Layer 6 of a small transformer language model trained on English Wikipedia (11 layers, counted from 0, width 96).
A neuron adds its activation times its output weights to the MLP's output. To switch it off is to set its activation to zero at one token and run the rest of the model.
A neuron's activation on a vector x is squared ReLU(weights . x), where the dot is the dot product.

Input weights of the MLP neurons that the questions are about. A number n stands for (n - 128) times 0.0079.
n17: 76, 140, 145, 100, 133, 137, 85, 112, 79, 130, 73, 102, 225, 126, 88, 87, 86, 189, 83, 140, 114, 87, 114, 213, 120, 146, 25, 128, 55, 176, 117, 82, 186, 102, 79, 19, 219, 108, 71, 47, 153, 53, 103, 209, 168, 132, 132, 74, 100, 25, 105, 141, 138, 140, 111, 98, 152, 78, 121, 150, 111, 186, 119, 134, 110, 127, 127, 129, 118, 98, 86, 51, 159, 121, 193, 109, 173, 112, 140, 136, 176, 94, 129, 138, 116, 85, 94, 105, 150, 146, 152, 133, 151, 227, 133, 108
n29: 139, 148, 157, 170, 158, 141, 150, 151, 142, 138, 97, 159, 109, 107, 107, 126, 93, 106, 187, 185, 163, 119, 128, 135, 68, 24, 166, 49, 87, 95, 160, 108, 93, 199, 126, 98, 147, 210, 147, 155, 85, 133, 147, 172, 145, 70, 185, 89, 115, 114, 110, 169, 166, 142, 107, 79, 168, 166, 109, 107, 79, 148, 104, 181, 61, 86, 154, 60, 71, 154, 109, 152, 164, 160, 75, 119, 138, 118, 92, 126, 58, 188, 144, 105, 245, 127, 50, 142, 81, 171, 139, 124, 143, 78, 101, 61
n68: 87, 133, 176, 138, 80, 114, 222, 171, 92, 162, 98, 168, 137, 123, 85, 129, 187, 116, 174, 177, 106, 119, 131, 105, 98, 77, 90, 110, 151, 96, 139, 101, 158, 124, 170, 92, 109, 128, 134, 140, 165, 97, 90, 131, 82, 148, 115, 158, 165, 177, 74, 107, 122, 141, 50, 104, 127, 138, 127, 84, 90, 158, 119, 134, 162, 96, 102, 115, 134, 123, 113, 142, 123, 110, 89, 140, 104, 87, 111, 85, 94, 133, 164, 101, 131, 180, 95, 115, 130, 131, 168, 117, 154, 143, 138, 159
n94: 85, 116, 178, 64, 179, 164, 139, 138, 83, 82, 124, 128, 78, 174, 141, 100, 162, 164, 141, 111, 171, 7, 113, 149, 113, 173, 111, 140, 136, 97, 138, 134, 229, 136, 110, 96, 181, 133, 111, 195, 173, 56, 188, 166, 104, 133, 101, 79, 89, 77, 150, 119, 142, 59, 126, 144, 86, 104, 100, 34, 123, 127, 109, 104, 80, 160, 122, 155, 80, 168, 123, 145, 120, 208, 141, 50, 189, 78, 115, 74, 150, 61, 76, 110, 116, 195, 168, 142, 128, 63, 161, 175, 77, 141, 162, 166
n229: 63, 186, 103, 165, 183, 90, 160, 137, 89, 119, 105, 68, 105, 149, 104, 88, 124, 139, 128, 93, 70, 79, 123, 136, 125, 77, 154, 198, 40, 128, 151, 169, 162, 101, 121, 80, 109, 103, 168, 82, 143, 120, 171, 146, 91, 73, 113, 80, 180, 84, 68, 134, 105, 76, 134, 137, 104, 135, 69, 193, 132, 50, 92, 170, 146, 96, 93, 192, 180, 180, 11, 183, 129, 201, 146, 148, 109, 88, 185, 150, 139, 163, 147, 174, 165, 205, 140, 82, 80, 92, 117, 122, 123, 45, 156, 138
n279: 109, 190, 95, 138, 86, 134, 139, 112, 148, 87, 110, 69, 105, 65, 109, 140, 116, 101, 182, 170, 148, 199, 117, 149, 95, 149, 219, 33, 85, 129, 146, 125, 160, 128, 148, 121, 145, 219, 129, 102, 125, 103, 95, 169, 72, 99, 50, 246, 115, 112, 67, 158, 52, 79, 114, 132, 108, 106, 84, 100, 35, 114, 143, 135, 124, 66, 112, 132, 154, 141, 154, 98, 116, 83, 101, 132, 81, 81, 58, 97, 154, 55, 190, 137, 106, 130, 109, 150, 125, 169, 218, 158, 189, 122, 130, 141
n287: 100, 139, 174, 158, 96, 174, 107, 123, 104, 110, 153, 84, 228, 122, 125, 47, 119, 199, 126, 195, 115, 102, 202, 188, 54, 177, 123, 84, 143, 113, 181, 77, 117, 111, 129, 158, 186, 166, 109, 160, 147, 110, 131, 140, 153, 88, 103, 98, 130, 151, 77, 113, 189, 148, 93, 115, 46, 80, 120, 89, 127, 186, 130, 139, 93, 120, 82, 123, 103, 134, 112, 73, 98, 132, 167, 150, 113, 162, 126, 112, 160, 204, 168, 82, 173, 126, 131, 129, 113, 112, 189, 123, 176, 177, 106, 98
n332: 134, 72, 150, 159, 84, 92, 132, 95, 102, 53, 114, 141, 166, 111, 146, 139, 42, 114, 144, 13, 189, 36, 180, 195, 74, 139, 97, 66, 172, 74, 63, 82, 186, 181, 173, 128, 190, 43, 99, 95, 100, 138, 107, 86, 57, 132, 66, 150, 148, 131, 109, 73, 106, 66, 139, 110, 110, 155, 162, 149, 74, 142, 77, 109, 88, 96, 113, 202, 111, 143, 68, 105, 28, 150, 201, 149, 164, 159, 138, 106, 95, 93, 111, 147, 208, 47, 101, 138, 104, 132, 142, 66, 110, 128, 211, 180

Output weights of the MLP neurons that the questions are about. A number n stands for (n - 128) times 0.013.
n17: 116, 158, 180, 154, 115, 163, 106, 135, 138, 158, 133, 131, 130, 107, 119, 157, 163, 123, 164, 125, 134, 123, 161, 117, 43, 121, 146, 145, 153, 150, 115, 91, 119, 134, 116, 118, 100, 95, 202, 130, 96, 120, 114, 147, 106, 114, 168, 102, 94, 121, 178, 110, 107, 108, 134, 109, 129, 110, 113, 106, 117, 79, 108, 105, 111, 113, 98, 137, 112, 139, 140, 148, 127, 111, 104, 144, 127, 148, 127, 110, 161, 143, 123, 175, 144, 126, 70, 121, 181, 136, 127, 119, 106, 134, 128, 165
n29: 123, 107, 141, 118, 141, 138, 149, 107, 164, 85, 119, 102, 113, 85, 151, 135, 119, 165, 149, 122, 111, 123, 139, 133, 100, 167, 145, 128, 160, 131, 137, 117, 136, 114, 141, 91, 136, 127, 161, 109, 179, 106, 174, 149, 122, 76, 117, 137, 90, 155, 153, 126, 125, 146, 101, 132, 91, 101, 170, 171, 105, 83, 134, 143, 139, 134, 106, 140, 101, 124, 83, 115, 118, 126, 143, 120, 104, 115, 124, 135, 125, 96, 132, 122, 102, 94, 147, 108, 150, 117, 140, 188, 104, 103, 132, 125
n68: 143, 117, 126, 168, 147, 9, 160, 125, 166, 125, 139, 145, 106, 110, 134, 173, 141, 126, 101, 163, 140, 145, 118, 139, 117, 126, 28, 101, 99, 137, 112, 80, 115, 127, 170, 66, 101, 133, 115, 105, 130, 98, 76, 125, 120, 132, 133, 132, 111, 87, 149, 152, 101, 115, 127, 134, 157, 99, 165, 152, 137, 112, 153, 109, 154, 153, 115, 120, 84, 84, 79, 117, 123, 107, 128, 141, 123, 140, 143, 129, 132, 96, 125, 131, 128, 68, 124, 136, 135, 162, 109, 112, 130, 155, 109, 59
n94: 85, 117, 144, 140, 139, 132, 170, 132, 178, 131, 147, 101, 66, 131, 127, 122, 115, 101, 141, 89, 160, 141, 117, 130, 110, 125, 145, 105, 110, 141, 125, 142, 181, 130, 133, 147, 140, 121, 123, 132, 142, 97, 129, 82, 125, 143, 133, 88, 111, 143, 102, 109, 135, 122, 72, 132, 117, 161, 142, 135, 142, 126, 168, 164, 114, 140, 118, 151, 177, 127, 164, 131, 110, 128, 129, 131, 137, 123, 125, 154, 146, 143, 111, 113, 145, 93, 156, 141, 96, 136, 129, 141, 107, 161, 126, 134
n229: 130, 117, 110, 128, 103, 157, 132, 146, 153, 150, 125, 123, 106, 177, 108, 122, 123, 149, 143, 121, 98, 124, 98, 112, 114, 130, 162, 117, 144, 110, 170, 137, 141, 121, 136, 127, 115, 131, 151, 119, 140, 77, 97, 122, 89, 100, 131, 122, 117, 142, 161, 162, 166, 180, 129, 180, 126, 126, 92, 95, 154, 165, 133, 140, 109, 115, 145, 149, 143, 135, 165, 114, 104, 144, 121, 153, 71, 132, 130, 215, 106, 125, 116, 138, 129, 84, 92, 179, 78, 106, 114, 131, 160, 145, 183, 126
n279: 127, 120, 129, 136, 121, 45, 156, 138, 128, 167, 110, 161, 105, 98, 120, 163, 108, 166, 113, 125, 85, 105, 163, 137, 162, 149, 108, 137, 163, 144, 147, 181, 104, 118, 163, 160, 159, 164, 155, 131, 128, 97, 123, 113, 137, 130, 126, 140, 142, 65, 142, 166, 99, 127, 167, 123, 168, 91, 91, 156, 131, 126, 209, 105, 159, 117, 79, 165, 113, 50, 150, 136, 130, 114, 113, 115, 146, 122, 114, 117, 128, 126, 114, 167, 147, 101, 103, 153, 162, 168, 132, 163, 135, 143, 158, 102
n287: 81, 143, 156, 134, 90, 154, 149, 153, 123, 104, 155, 86, 147, 116, 158, 104, 97, 157, 145, 197, 137, 122, 117, 169, 163, 179, 130, 99, 167, 119, 158, 154, 61, 123, 117, 160, 116, 182, 134, 153, 121, 81, 162, 134, 118, 100, 145, 110, 98, 99, 106, 105, 158, 124, 81, 102, 108, 105, 122, 133, 136, 161, 128, 134, 99, 118, 112, 83, 127, 98, 101, 129, 154, 99, 201, 120, 153, 130, 167, 111, 149, 169, 131, 135, 125, 159, 106, 82, 140, 102, 141, 95, 160, 124, 126, 138
n332: 102, 111, 132, 105, 135, 145, 143, 114, 122, 124, 126, 63, 121, 168, 112, 110, 106, 162, 98, 142, 140, 136, 158, 142, 119, 105, 143, 146, 178, 105, 125, 141, 107, 147, 145, 123, 105, 133, 157, 143, 137, 124, 111, 133, 143, 98, 116, 171, 119, 120, 113, 125, 130, 150, 118, 140, 119, 134, 189, 93, 121, 188, 140, 98, 141, 165, 129, 111, 119, 110, 162, 88, 88, 118, 151, 93, 118, 142, 104, 111, 122, 136, 137, 97, 113, 96, 106, 139, 128, 90, 101, 136, 117, 141, 140, 72

Each question names a token from some text and the token that comes next. It shows the vector x that enters the MLP there. A number n stands for (n - 128) times 0.034.

Then comes g, the gradient of the next token's log-probability with respect to the MLP's output, scaled to length 1. A neuron's effect is roughly proportional to its activation times (output weights . g). A number n stands for (n - 128) times 0.003.

"5 ", then "H"
x: 139, 115, 117, 164, 121, 89, 129, 127, 143, 130, 181, 151, 90, 114, 134, 94, 139, 145, 102, 162, 168, 147, 150, 191, 134, 150, 183, 91, 165, 169, 70, 167, 127, 112, 112, 146, 114, 149, 157, 123, 130, 86, 123, 147, 126, 146, 110, 102, 155, 84, 138, 142, 145, 119, 165, 168, 102, 134, 164, 110, 133, 130, 151, 114, 124, 132, 73, 182, 91, 125, 167, 180, 140, 163, 110, 89, 132, 69, 127, 57, 125, 109, 103, 157, 94, 72, 127, 131, 163, 92, 97, 141, 151, 151, 175, 120
g: 147, 156, 196, 109, 149, 91, 108, 174, 58, 192, 146, 159, 160, 133, 160, 134, 160, 92, 145, 118, 166, 95, 105, 147, 125, 133, 111, 65, 119, 60, 120, 148, 124, 130, 131, 205, 142, 100, 181, 134, 90, 154, 94, 186, 140, 136, 155, 141, 130, 141, 115, 156, 155, 114, 78, 134, 133, 135, 134, 88, 166, 171, 176, 174, 110, 167, 174, 126, 187, 180, 137, 142, 139, 62, 57, 104, 153, 120, 156, 206, 148, 134, 93, 59, 146, 124, 104, 139, 98, 148, 103, 116, 106, 145, 143, 174
Which neuron, switched off, lowers the next token's probability most? n94

"T", then "ax"
x: 142, 111, 117, 182, 128, 152, 156, 146, 120, 154, 138, 113, 148, 207, 140, 93, 154, 139, 103, 107, 180, 87, 103, 177, 196, 139, 113, 76, 113, 143, 132, 106, 148, 135, 75, 164, 122, 184, 82, 112, 122, 120, 78, 105, 96, 155, 150, 94, 164, 113, 140, 130, 166, 169, 140, 139, 132, 109, 154, 141, 110, 111, 123, 156, 110, 131, 113, 141, 125, 119, 137, 142, 191, 129, 93, 136, 165, 99, 84, 128, 188, 158, 146, 109, 118, 95, 92, 90, 133, 136, 152, 164, 154, 181, 143, 92
g: 45, 104, 148, 136, 89, 123, 135, 183, 107, 134, 135, 135, 154, 95, 78, 150, 155, 120, 122, 64, 137, 103, 118, 114, 73, 51, 110, 120, 149, 157, 74, 117, 124, 126, 205, 101, 139, 152, 124, 148, 162, 100, 75, 168, 181, 159, 122, 97, 152, 179, 123, 169, 148, 115, 142, 112, 169, 123, 105, 214, 133, 92, 95, 149, 107, 169, 132, 167, 125, 122, 66, 151, 47, 153, 100, 172, 145, 129, 120, 103, 79, 115, 145, 118, 182, 112, 137, 150, 134, 75, 144, 202, 142, 128, 85, 130
Which neuron, switched off, lowers the next token's probability most? n17

"\n\n", then "=="
x: 168, 125, 109, 162, 147, 75, 163, 117, 163, 169, 176, 127, 163, 144, 147, 174, 118, 137, 137, 156, 133, 125, 180, 169, 90, 148, 134, 67, 93, 166, 71, 157, 72, 151, 118, 106, 98, 131, 130, 101, 112, 120, 141, 124, 96, 179, 172, 142, 141, 126, 141, 158, 132, 173, 206, 133, 149, 126, 140, 114, 126, 106, 137, 150, 153, 131, 143, 150, 98, 126, 117, 112, 163, 124, 105, 104, 136, 107, 92, 141, 175, 160, 157, 149, 124, 71, 152, 62, 99, 143, 144, 127, 134, 89, 88, 103
g: 122, 125, 103, 113, 138, 141, 121, 160, 126, 37, 143, 20, 201, 163, 154, 113, 106, 62, 109, 167, 145, 116, 196, 148, 135, 129, 158, 134, 143, 100, 91, 112, 130, 76, 194, 146, 124, 94, 85, 84, 102, 102, 112, 102, 128, 76, 113, 81, 107, 146, 165, 118, 115, 167, 129, 89, 156, 134, 91, 117, 108, 104, 50, 90, 145, 131, 84, 219, 104, 85, 116, 126, 132, 163, 102, 104, 107, 131, 111, 131, 115, 146, 182, 175, 108, 122, 117, 130, 142, 165, 135, 139, 83, 133, 79, 106
Which neuron, switched off, lowers the next token's probability most? n29

"most ", then "of "
x: 154, 166, 104, 203, 145, 70, 130, 134, 105, 75, 148, 150, 122, 169, 113, 95, 126, 134, 147, 109, 120, 101, 98, 118, 96, 119, 129, 100, 105, 187, 122, 164, 110, 103, 172, 154, 132, 149, 128, 127, 176, 97, 97, 117, 92, 155, 110, 133, 165, 112, 123, 130, 130, 134, 129, 178, 163, 170, 115, 129, 122, 125, 136, 67, 119, 101, 116, 159, 170, 144, 146, 196, 173, 96, 87, 96, 106, 106, 102, 68, 137, 156, 146, 138, 106, 122, 111, 67, 87, 155, 135, 140, 162, 153, 146, 85
g: 102, 168, 62, 103, 122, 185, 98, 118, 108, 69, 135, 58, 163, 131, 189, 110, 106, 141, 94, 138, 103, 126, 103, 130, 94, 160, 148, 145, 129, 179, 151, 104, 90, 184, 142, 114, 185, 92, 102, 146, 100, 125, 121, 186, 125, 123, 72, 117, 155, 137, 135, 77, 142, 191, 125, 171, 159, 131, 91, 175, 170, 103, 64, 108, 146, 73, 146, 182, 177, 116, 176, 125, 110, 183, 105, 141, 208, 105, 73, 125, 165, 144, 103, 114, 129, 159, 126, 169, 157, 143, 93, 163, 139, 81, 120, 125
Which neuron, switched off, lowers the next token's probability most? n229

"um", then "ous "
x: 126, 96, 76, 158, 149, 112, 102, 137, 166, 84, 142, 106, 123, 125, 97, 126, 175, 146, 87, 128, 114, 141, 142, 91, 164, 171, 95, 105, 122, 165, 146, 162, 155, 168, 123, 166, 117, 147, 142, 73, 140, 145, 151, 109, 143, 160, 110, 71, 153, 54, 169, 121, 191, 104, 120, 133, 130, 122, 158, 153, 59, 90, 171, 83, 149, 134, 169, 154, 90, 110, 119, 118, 141, 143, 103, 127, 127, 116, 150, 109, 103, 135, 141, 159, 103, 77, 82, 72, 134, 156, 106, 123, 136, 147, 137, 89
g: 144, 77, 141, 95, 160, 134, 128, 131, 142, 133, 140, 140, 124, 136, 142, 152, 141, 118, 67, 64, 144, 168, 144, 132, 170, 128, 137, 150, 125, 170, 167, 56, 176, 138, 99, 127, 109, 141, 130, 48, 106, 152, 75, 142, 122, 125, 158, 120, 73, 132, 146, 107, 147, 163, 151, 40, 111, 105, 126, 63, 149, 88, 133, 133, 91, 168, 100, 90, 97, 176, 94, 116, 122, 113, 95, 113, 154, 180, 73, 81, 189, 86, 100, 112, 115, 152, 113, 127, 52, 190, 133, 123, 99, 99, 49, 179
Which neuron, switched off, lowers the next token's probability most? n17

"O", then "di"
x: 151, 111, 82, 185, 126, 125, 166, 108, 133, 170, 149, 158, 147, 149, 135, 125, 117, 130, 87, 116, 131, 82, 137, 126, 218, 150, 165, 51, 153, 139, 134, 143, 159, 128, 103, 148, 143, 217, 136, 139, 128, 125, 89, 120, 125, 139, 92, 103, 157, 106, 132, 162, 165, 155, 129, 109, 117, 154, 189, 158, 97, 112, 106, 85, 163, 170, 129, 143, 119, 111, 124, 114, 154, 124, 131, 112, 154, 101, 160, 126, 179, 160, 180, 91, 121, 117, 98, 96, 149, 134, 132, 116, 167, 181, 133, 130
g: 148, 131, 200, 111, 97, 135, 153, 108, 92, 85, 139, 157, 147, 116, 187, 113, 161, 108, 74, 151, 69, 132, 109, 142, 145, 152, 175, 145, 129, 152, 92, 120, 77, 120, 126, 58, 139, 125, 122, 115, 147, 118, 78, 98, 118, 118, 140, 163, 102, 74, 153, 64, 119, 92, 108, 97, 156, 102, 105, 39, 175, 116, 163, 87, 117, 172, 75, 139, 189, 144, 103, 156, 124, 138, 193, 93, 152, 159, 145, 101, 76, 107, 124, 94, 126, 120, 176, 38, 155, 93, 162, 88, 175, 128, 132, 99
Which neuron, switched off, lowers the next token's probability most? n287

"rang", then "ements "
x: 150, 80, 55, 139, 110, 146, 140, 84, 149, 146, 137, 141, 84, 101, 152, 157, 164, 178, 79, 101, 209, 187, 143, 153, 172, 138, 127, 103, 141, 146, 111, 129, 147, 166, 122, 128, 100, 130, 166, 115, 165, 158, 171, 126, 114, 160, 123, 117, 153, 128, 107, 154, 139, 143, 144, 160, 150, 113, 184, 122, 106, 155, 149, 85, 113, 132, 167, 162, 46, 132, 149, 98, 141, 116, 152, 108, 151, 155, 162, 86, 160, 127, 169, 162, 114, 85, 119, 101, 135, 155, 99, 105, 132, 120, 132, 115
g: 96, 143, 131, 147, 191, 124, 138, 173, 55, 175, 120, 149, 132, 164, 113, 160, 89, 122, 117, 180, 159, 101, 127, 132, 101, 83, 101, 34, 152, 154, 101, 128, 179, 116, 93, 124, 149, 171, 111, 86, 176, 173, 161, 112, 104, 120, 130, 150, 122, 86, 118, 93, 103, 154, 143, 117, 169, 167, 76, 148, 129, 193, 193, 181, 157, 88, 120, 105, 47, 114, 106, 74, 139, 138, 115, 123, 187, 127, 153, 138, 170, 66, 165, 115, 177, 148, 107, 117, 158, 166, 147, 108, 144, 137, 135, 188
Which neuron, switched off, raises the next token's probability most? n332

"th", then "). "
x: 169, 174, 99, 212, 139, 152, 133, 114, 151, 115, 140, 144, 88, 167, 168, 125, 155, 141, 130, 114, 124, 164, 137, 92, 152, 107, 127, 117, 106, 159, 165, 115, 147, 122, 128, 171, 93, 132, 105, 138, 167, 156, 154, 90, 120, 154, 136, 93, 172, 117, 141, 154, 149, 164, 132, 184, 144, 104, 147, 141, 74, 116, 148, 142, 136, 104, 126, 144, 86, 109, 92, 208, 114, 139, 81, 125, 143, 152, 113, 154, 153, 163, 94, 125, 129, 96, 105, 89, 93, 79, 87, 169, 135, 158, 163, 73
g: 87, 153, 120, 107, 118, 91, 57, 194, 138, 130, 112, 82, 122, 146, 169, 155, 144, 64, 168, 131, 119, 149, 59, 131, 232, 101, 81, 122, 138, 91, 144, 156, 91, 135, 173, 120, 144, 145, 157, 150, 74, 78, 125, 163, 102, 121, 123, 113, 149, 167, 108, 141, 159, 136, 181, 174, 75, 142, 173, 120, 97, 133, 113, 166, 103, 72, 141, 102, 137, 124, 183, 196, 145, 150, 223, 110, 127, 117, 166, 95, 163, 139, 112, 140, 86, 140, 160, 135, 110, 117, 150, 137, 102, 107, 188, 132
Which neuron, switched off, lowers the next token's probability most? n229

"15 ", then "poin"
x: 130, 139, 86, 172, 120, 61, 138, 125, 150, 119, 155, 170, 103, 173, 120, 96, 150, 146, 88, 174, 111, 150, 138, 152, 147, 151, 201, 85, 154, 152, 103, 149, 97, 123, 107, 158, 137, 147, 121, 120, 136, 134, 122, 148, 83, 131, 127, 134, 151, 92, 103, 128, 150, 131, 152, 146, 134, 147, 150, 136, 159, 147, 157, 139, 106, 112, 106, 176, 73, 148, 138, 195, 107, 138, 110, 119, 110, 57, 120, 43, 95, 107, 136, 147, 105, 126, 131, 96, 172, 119, 119, 131, 181, 159, 190, 106
g: 156, 105, 87, 148, 122, 152, 134, 135, 84, 83, 97, 119, 85, 109, 152, 195, 70, 86, 154, 81, 165, 107, 178, 149, 110, 37, 118, 71, 165, 152, 121, 131, 175, 152, 145, 147, 122, 118, 113, 93, 28, 144, 171, 111, 89, 95, 132, 125, 209, 85, 130, 96, 160, 158, 137, 142, 139, 100, 118, 137, 144, 105, 104, 97, 77, 144, 122, 121, 122, 134, 98, 84, 140, 47, 124, 133, 111, 102, 128, 110, 105, 136, 87, 97, 67, 177, 155, 156, 118, 79, 86, 115, 114, 107, 128, 184
Which neuron, switched off, raises the next token's probability most? n279

"| ", then "I"
x: 156, 151, 126, 186, 129, 55, 163, 158, 133, 178, 173, 132, 121, 166, 120, 120, 115, 110, 107, 166, 128, 127, 135, 170, 117, 113, 124, 86, 123, 175, 155, 129, 75, 123, 126, 171, 109, 139, 122, 70, 127, 130, 165, 96, 64, 174, 121, 112, 145, 139, 87, 181, 142, 96, 150, 154, 136, 144, 202, 129, 103, 118, 195, 122, 160, 152, 164, 139, 123, 117, 184, 114, 159, 108, 143, 143, 146, 135, 98, 129, 123, 124, 184, 124, 102, 73, 133, 144, 94, 134, 131, 121, 110, 136, 147, 96
g: 135, 145, 154, 129, 149, 69, 139, 139, 184, 145, 167, 130, 189, 118, 122, 97, 137, 113, 123, 144, 119, 100, 69, 129, 143, 165, 157, 76, 95, 106, 69, 173, 218, 133, 105, 105, 128, 83, 139, 147, 140, 93, 121, 196, 138, 132, 142, 177, 116, 150, 134, 65, 149, 134, 111, 106, 79, 191, 120, 85, 164, 128, 137, 223, 137, 143, 151, 123, 122, 155, 163, 94, 123, 131, 98, 97, 163, 78, 134, 158, 133, 168, 84, 35, 133, 136, 166, 117, 84, 117, 167, 128, 99, 136, 83, 74
Which neuron, switched off, raises the next token's probability most? n279

"ab", then "and"
x: 158, 148, 144, 179, 192, 173, 151, 127, 175, 134, 184, 115, 99, 188, 165, 83, 162, 151, 98, 126, 120, 119, 178, 124, 148, 134, 159, 110, 128, 134, 126, 169, 94, 134, 116, 139, 90, 111, 161, 117, 105, 138, 145, 117, 135, 148, 129, 65, 145, 122, 137, 95, 170, 127, 184, 152, 120, 140, 184, 110, 65, 95, 140, 109, 125, 143, 158, 119, 60, 162, 158, 142, 136, 133, 82, 85, 119, 145, 165, 99, 132, 128, 146, 122, 130, 152, 98, 90, 134, 152, 100, 110, 162, 178, 112, 114
g: 119, 149, 159, 98, 98, 167, 101, 122, 98, 87, 134, 88, 69, 149, 82, 122, 165, 136, 138, 163, 167, 54, 143, 96, 97, 113, 160, 29, 128, 121, 121, 125, 186, 158, 156, 160, 133, 145, 155, 102, 124, 72, 143, 156, 135, 60, 138, 124, 131, 168, 122, 64, 79, 157, 122, 113, 136, 143, 93, 188, 134, 180, 146, 100, 96, 149, 119, 106, 127, 115, 150, 117, 120, 115, 61, 179, 103, 130, 134, 163, 192, 74, 175, 171, 100, 126, 125, 174, 179, 168, 88, 81, 115, 86, 143, 159
Which neuron, switched off, lowers the next token's probability most? n29

"\n", then "|---|---|---|---|---|"
x: 122, 89, 84, 162, 148, 108, 173, 117, 133, 153, 153, 171, 105, 149, 163, 166, 143, 164, 142, 196, 166, 107, 166, 133, 82, 186, 133, 65, 131, 166, 126, 150, 89, 154, 148, 95, 74, 152, 101, 117, 128, 111, 140, 142, 104, 134, 142, 141, 174, 122, 131, 157, 131, 189, 199, 151, 173, 116, 178, 141, 75, 84, 157, 132, 130, 144, 110, 171, 126, 106, 115, 116, 131, 162, 147, 111, 131, 142, 110, 155, 137, 128, 166, 146, 136, 98, 158, 79, 135, 117, 132, 150, 123, 110, 114, 87
g: 135, 83, 128, 78, 75, 139, 127, 135, 113, 177, 146, 107, 158, 126, 113, 64, 146, 144, 199, 81, 124, 148, 139, 112, 101, 127, 104, 116, 149, 91, 121, 128, 136, 131, 135, 156, 112, 125, 113, 128, 109, 97, 78, 188, 144, 156, 83, 113, 156, 140, 69, 118, 146, 131, 110, 99, 178, 177, 175, 100, 85, 127, 144, 121, 140, 116, 90, 199, 125, 140, 129, 116, 160, 135, 131, 85, 98, 166, 188, 91, 109, 138, 141, 158, 179, 214, 38, 68, 136, 142, 189, 122, 71, 168, 76, 74
Which neuron, switched off, raises the next token's probability most? n29

"the ", then "198"
x: 149, 174, 130, 228, 105, 62, 233, 165, 164, 143, 163, 167, 136, 124, 103, 127, 154, 114, 151, 136, 156, 163, 130, 100, 106, 138, 130, 90, 121, 116, 113, 141, 104, 105, 133, 136, 126, 163, 129, 106, 189, 161, 89, 105, 79, 124, 110, 164, 142, 139, 119, 158, 127, 142, 124, 178, 125, 119, 138, 121, 111, 176, 172, 129, 110, 127, 122, 170, 147, 116, 129, 141, 136, 100, 116, 92, 103, 115, 130, 118, 119, 101, 145, 157, 126, 114, 112, 93, 113, 169, 112, 141, 144, 207, 118, 132
g: 106, 138, 170, 97, 121, 172, 173, 99, 73, 114, 116, 137, 128, 117, 111, 90, 146, 134, 83, 192, 140, 188, 119, 134, 126, 117, 120, 120, 186, 151, 169, 133, 117, 160, 136, 160, 161, 181, 152, 66, 106, 167, 114, 87, 136, 178, 158, 132, 157, 107, 154, 175, 111, 80, 159, 156, 151, 117, 156, 90, 73, 165, 136, 134, 164, 144, 103, 140, 130, 60, 69, 130, 141, 91, 183, 169, 136, 153, 171, 164, 156, 50, 108, 190, 205, 163, 148, 99, 152, 170, 134, 169, 112, 75, 152, 126
Which neuron, switched off, lowers the next token's probability most? n279

"inc", then "tive "
x: 109, 66, 73, 197, 136, 146, 99, 89, 148, 137, 171, 94, 118, 154, 176, 154, 170, 158, 88, 150, 193, 141, 115, 143, 169, 103, 55, 123, 127, 122, 153, 105, 124, 134, 90, 161, 132, 116, 116, 145, 134, 167, 130, 125, 93, 156, 135, 115, 171, 127, 164, 124, 132, 111, 139, 129, 124, 129, 184, 151, 142, 100, 196, 102, 112, 143, 90, 163, 123, 154, 118, 158, 111, 127, 135, 95, 130, 165, 147, 85, 124, 130, 156, 161, 129, 80, 150, 98, 117, 148, 118, 69, 127, 169, 99, 133
g: 136, 113, 141, 97, 98, 164, 177, 166, 167, 113, 175, 149, 167, 109, 168, 101, 128, 113, 122, 145, 124, 132, 88, 132, 119, 121, 61, 142, 100, 122, 208, 102, 149, 124, 132, 109, 106, 121, 200, 185, 87, 141, 137, 98, 72, 73, 201, 95, 111, 126, 113, 117, 101, 146, 162, 55, 134, 162, 114, 169, 129, 115, 162, 123, 114, 161, 154, 92, 94, 95, 96, 107, 246, 123, 111, 119, 225, 116, 123, 90, 106, 85, 137, 143, 103, 139, 171, 77, 94, 136, 135, 135, 126, 135, 143, 151
Which neuron, switched off, raises the next token's probability most? n332

"i", then "que "
x: 122, 137, 109, 161, 163, 133, 141, 143, 94, 119, 167, 162, 148, 104, 182, 124, 144, 129, 86, 144, 148, 93, 142, 119, 181, 160, 148, 101, 161, 100, 128, 151, 100, 103, 102, 163, 167, 145, 159, 142, 176, 147, 134, 99, 59, 143, 148, 84, 128, 104, 121, 100, 140, 144, 141, 141, 124, 131, 147, 131, 37, 93, 131, 109, 109, 190, 116, 184, 142, 130, 125, 139, 153, 96, 164, 130, 177, 146, 63, 72, 95, 129, 131, 163, 110, 97, 122, 85, 152, 100, 123, 143, 181, 136, 123, 114
g: 151, 144, 107, 141, 160, 87, 103, 100, 121, 169, 149, 164, 74, 147, 149, 91, 202, 186, 132, 114, 97, 153, 44, 142, 151, 143, 176, 120, 104, 152, 179, 162, 137, 113, 115, 130, 112, 114, 139, 178, 90, 71, 129, 125, 91, 55, 113, 95, 96, 195, 154, 133, 132, 149, 136, 112, 102, 135, 132, 119, 173, 67, 162, 95, 109, 125, 195, 98, 105, 202, 113, 103, 91, 104, 158, 121, 141, 127, 133, 82, 79, 125, 39, 103, 145, 118, 125, 105, 145, 141, 179, 103, 91, 95, 171, 163
Which neuron, switched off, raises the next token's probability most? n332

"as ", then "early "
x: 167, 152, 55, 174, 122, 58, 166, 116, 146, 122, 148, 221, 117, 190, 118, 93, 118, 94, 119, 123, 155, 132, 92, 123, 125, 183, 123, 107, 152, 173, 118, 167, 128, 139, 153, 119, 125, 147, 137, 130, 137, 134, 131, 121, 84, 143, 146, 121, 192, 143, 103, 112, 152, 157, 96, 152, 142, 108, 177, 115, 124, 128, 181, 145, 164, 114, 145, 89, 62, 128, 155, 140, 113, 160, 119, 95, 148, 106, 129, 97, 107, 146, 125, 109, 61, 140, 138, 83, 121, 111, 131, 128, 131, 128, 152, 161
g: 106, 193, 118, 146, 113, 93, 196, 149, 104, 130, 126, 155, 134, 114, 117, 113, 144, 131, 72, 106, 179, 88, 120, 134, 155, 169, 108, 97, 171, 113, 92, 143, 151, 137, 157, 173, 154, 124, 122, 93, 213, 110, 134, 130, 128, 114, 117, 137, 198, 93, 129, 159, 140, 70, 154, 170, 134, 136, 120, 137, 139, 165, 110, 133, 170, 110, 50, 145, 151, 101, 129, 219, 153, 155, 150, 124, 136, 89, 103, 145, 123, 40, 95, 231, 139, 121, 114, 172, 121, 186, 119, 140, 108, 192, 123, 159
Which neuron, switched off, lowers the next token's probability most? n68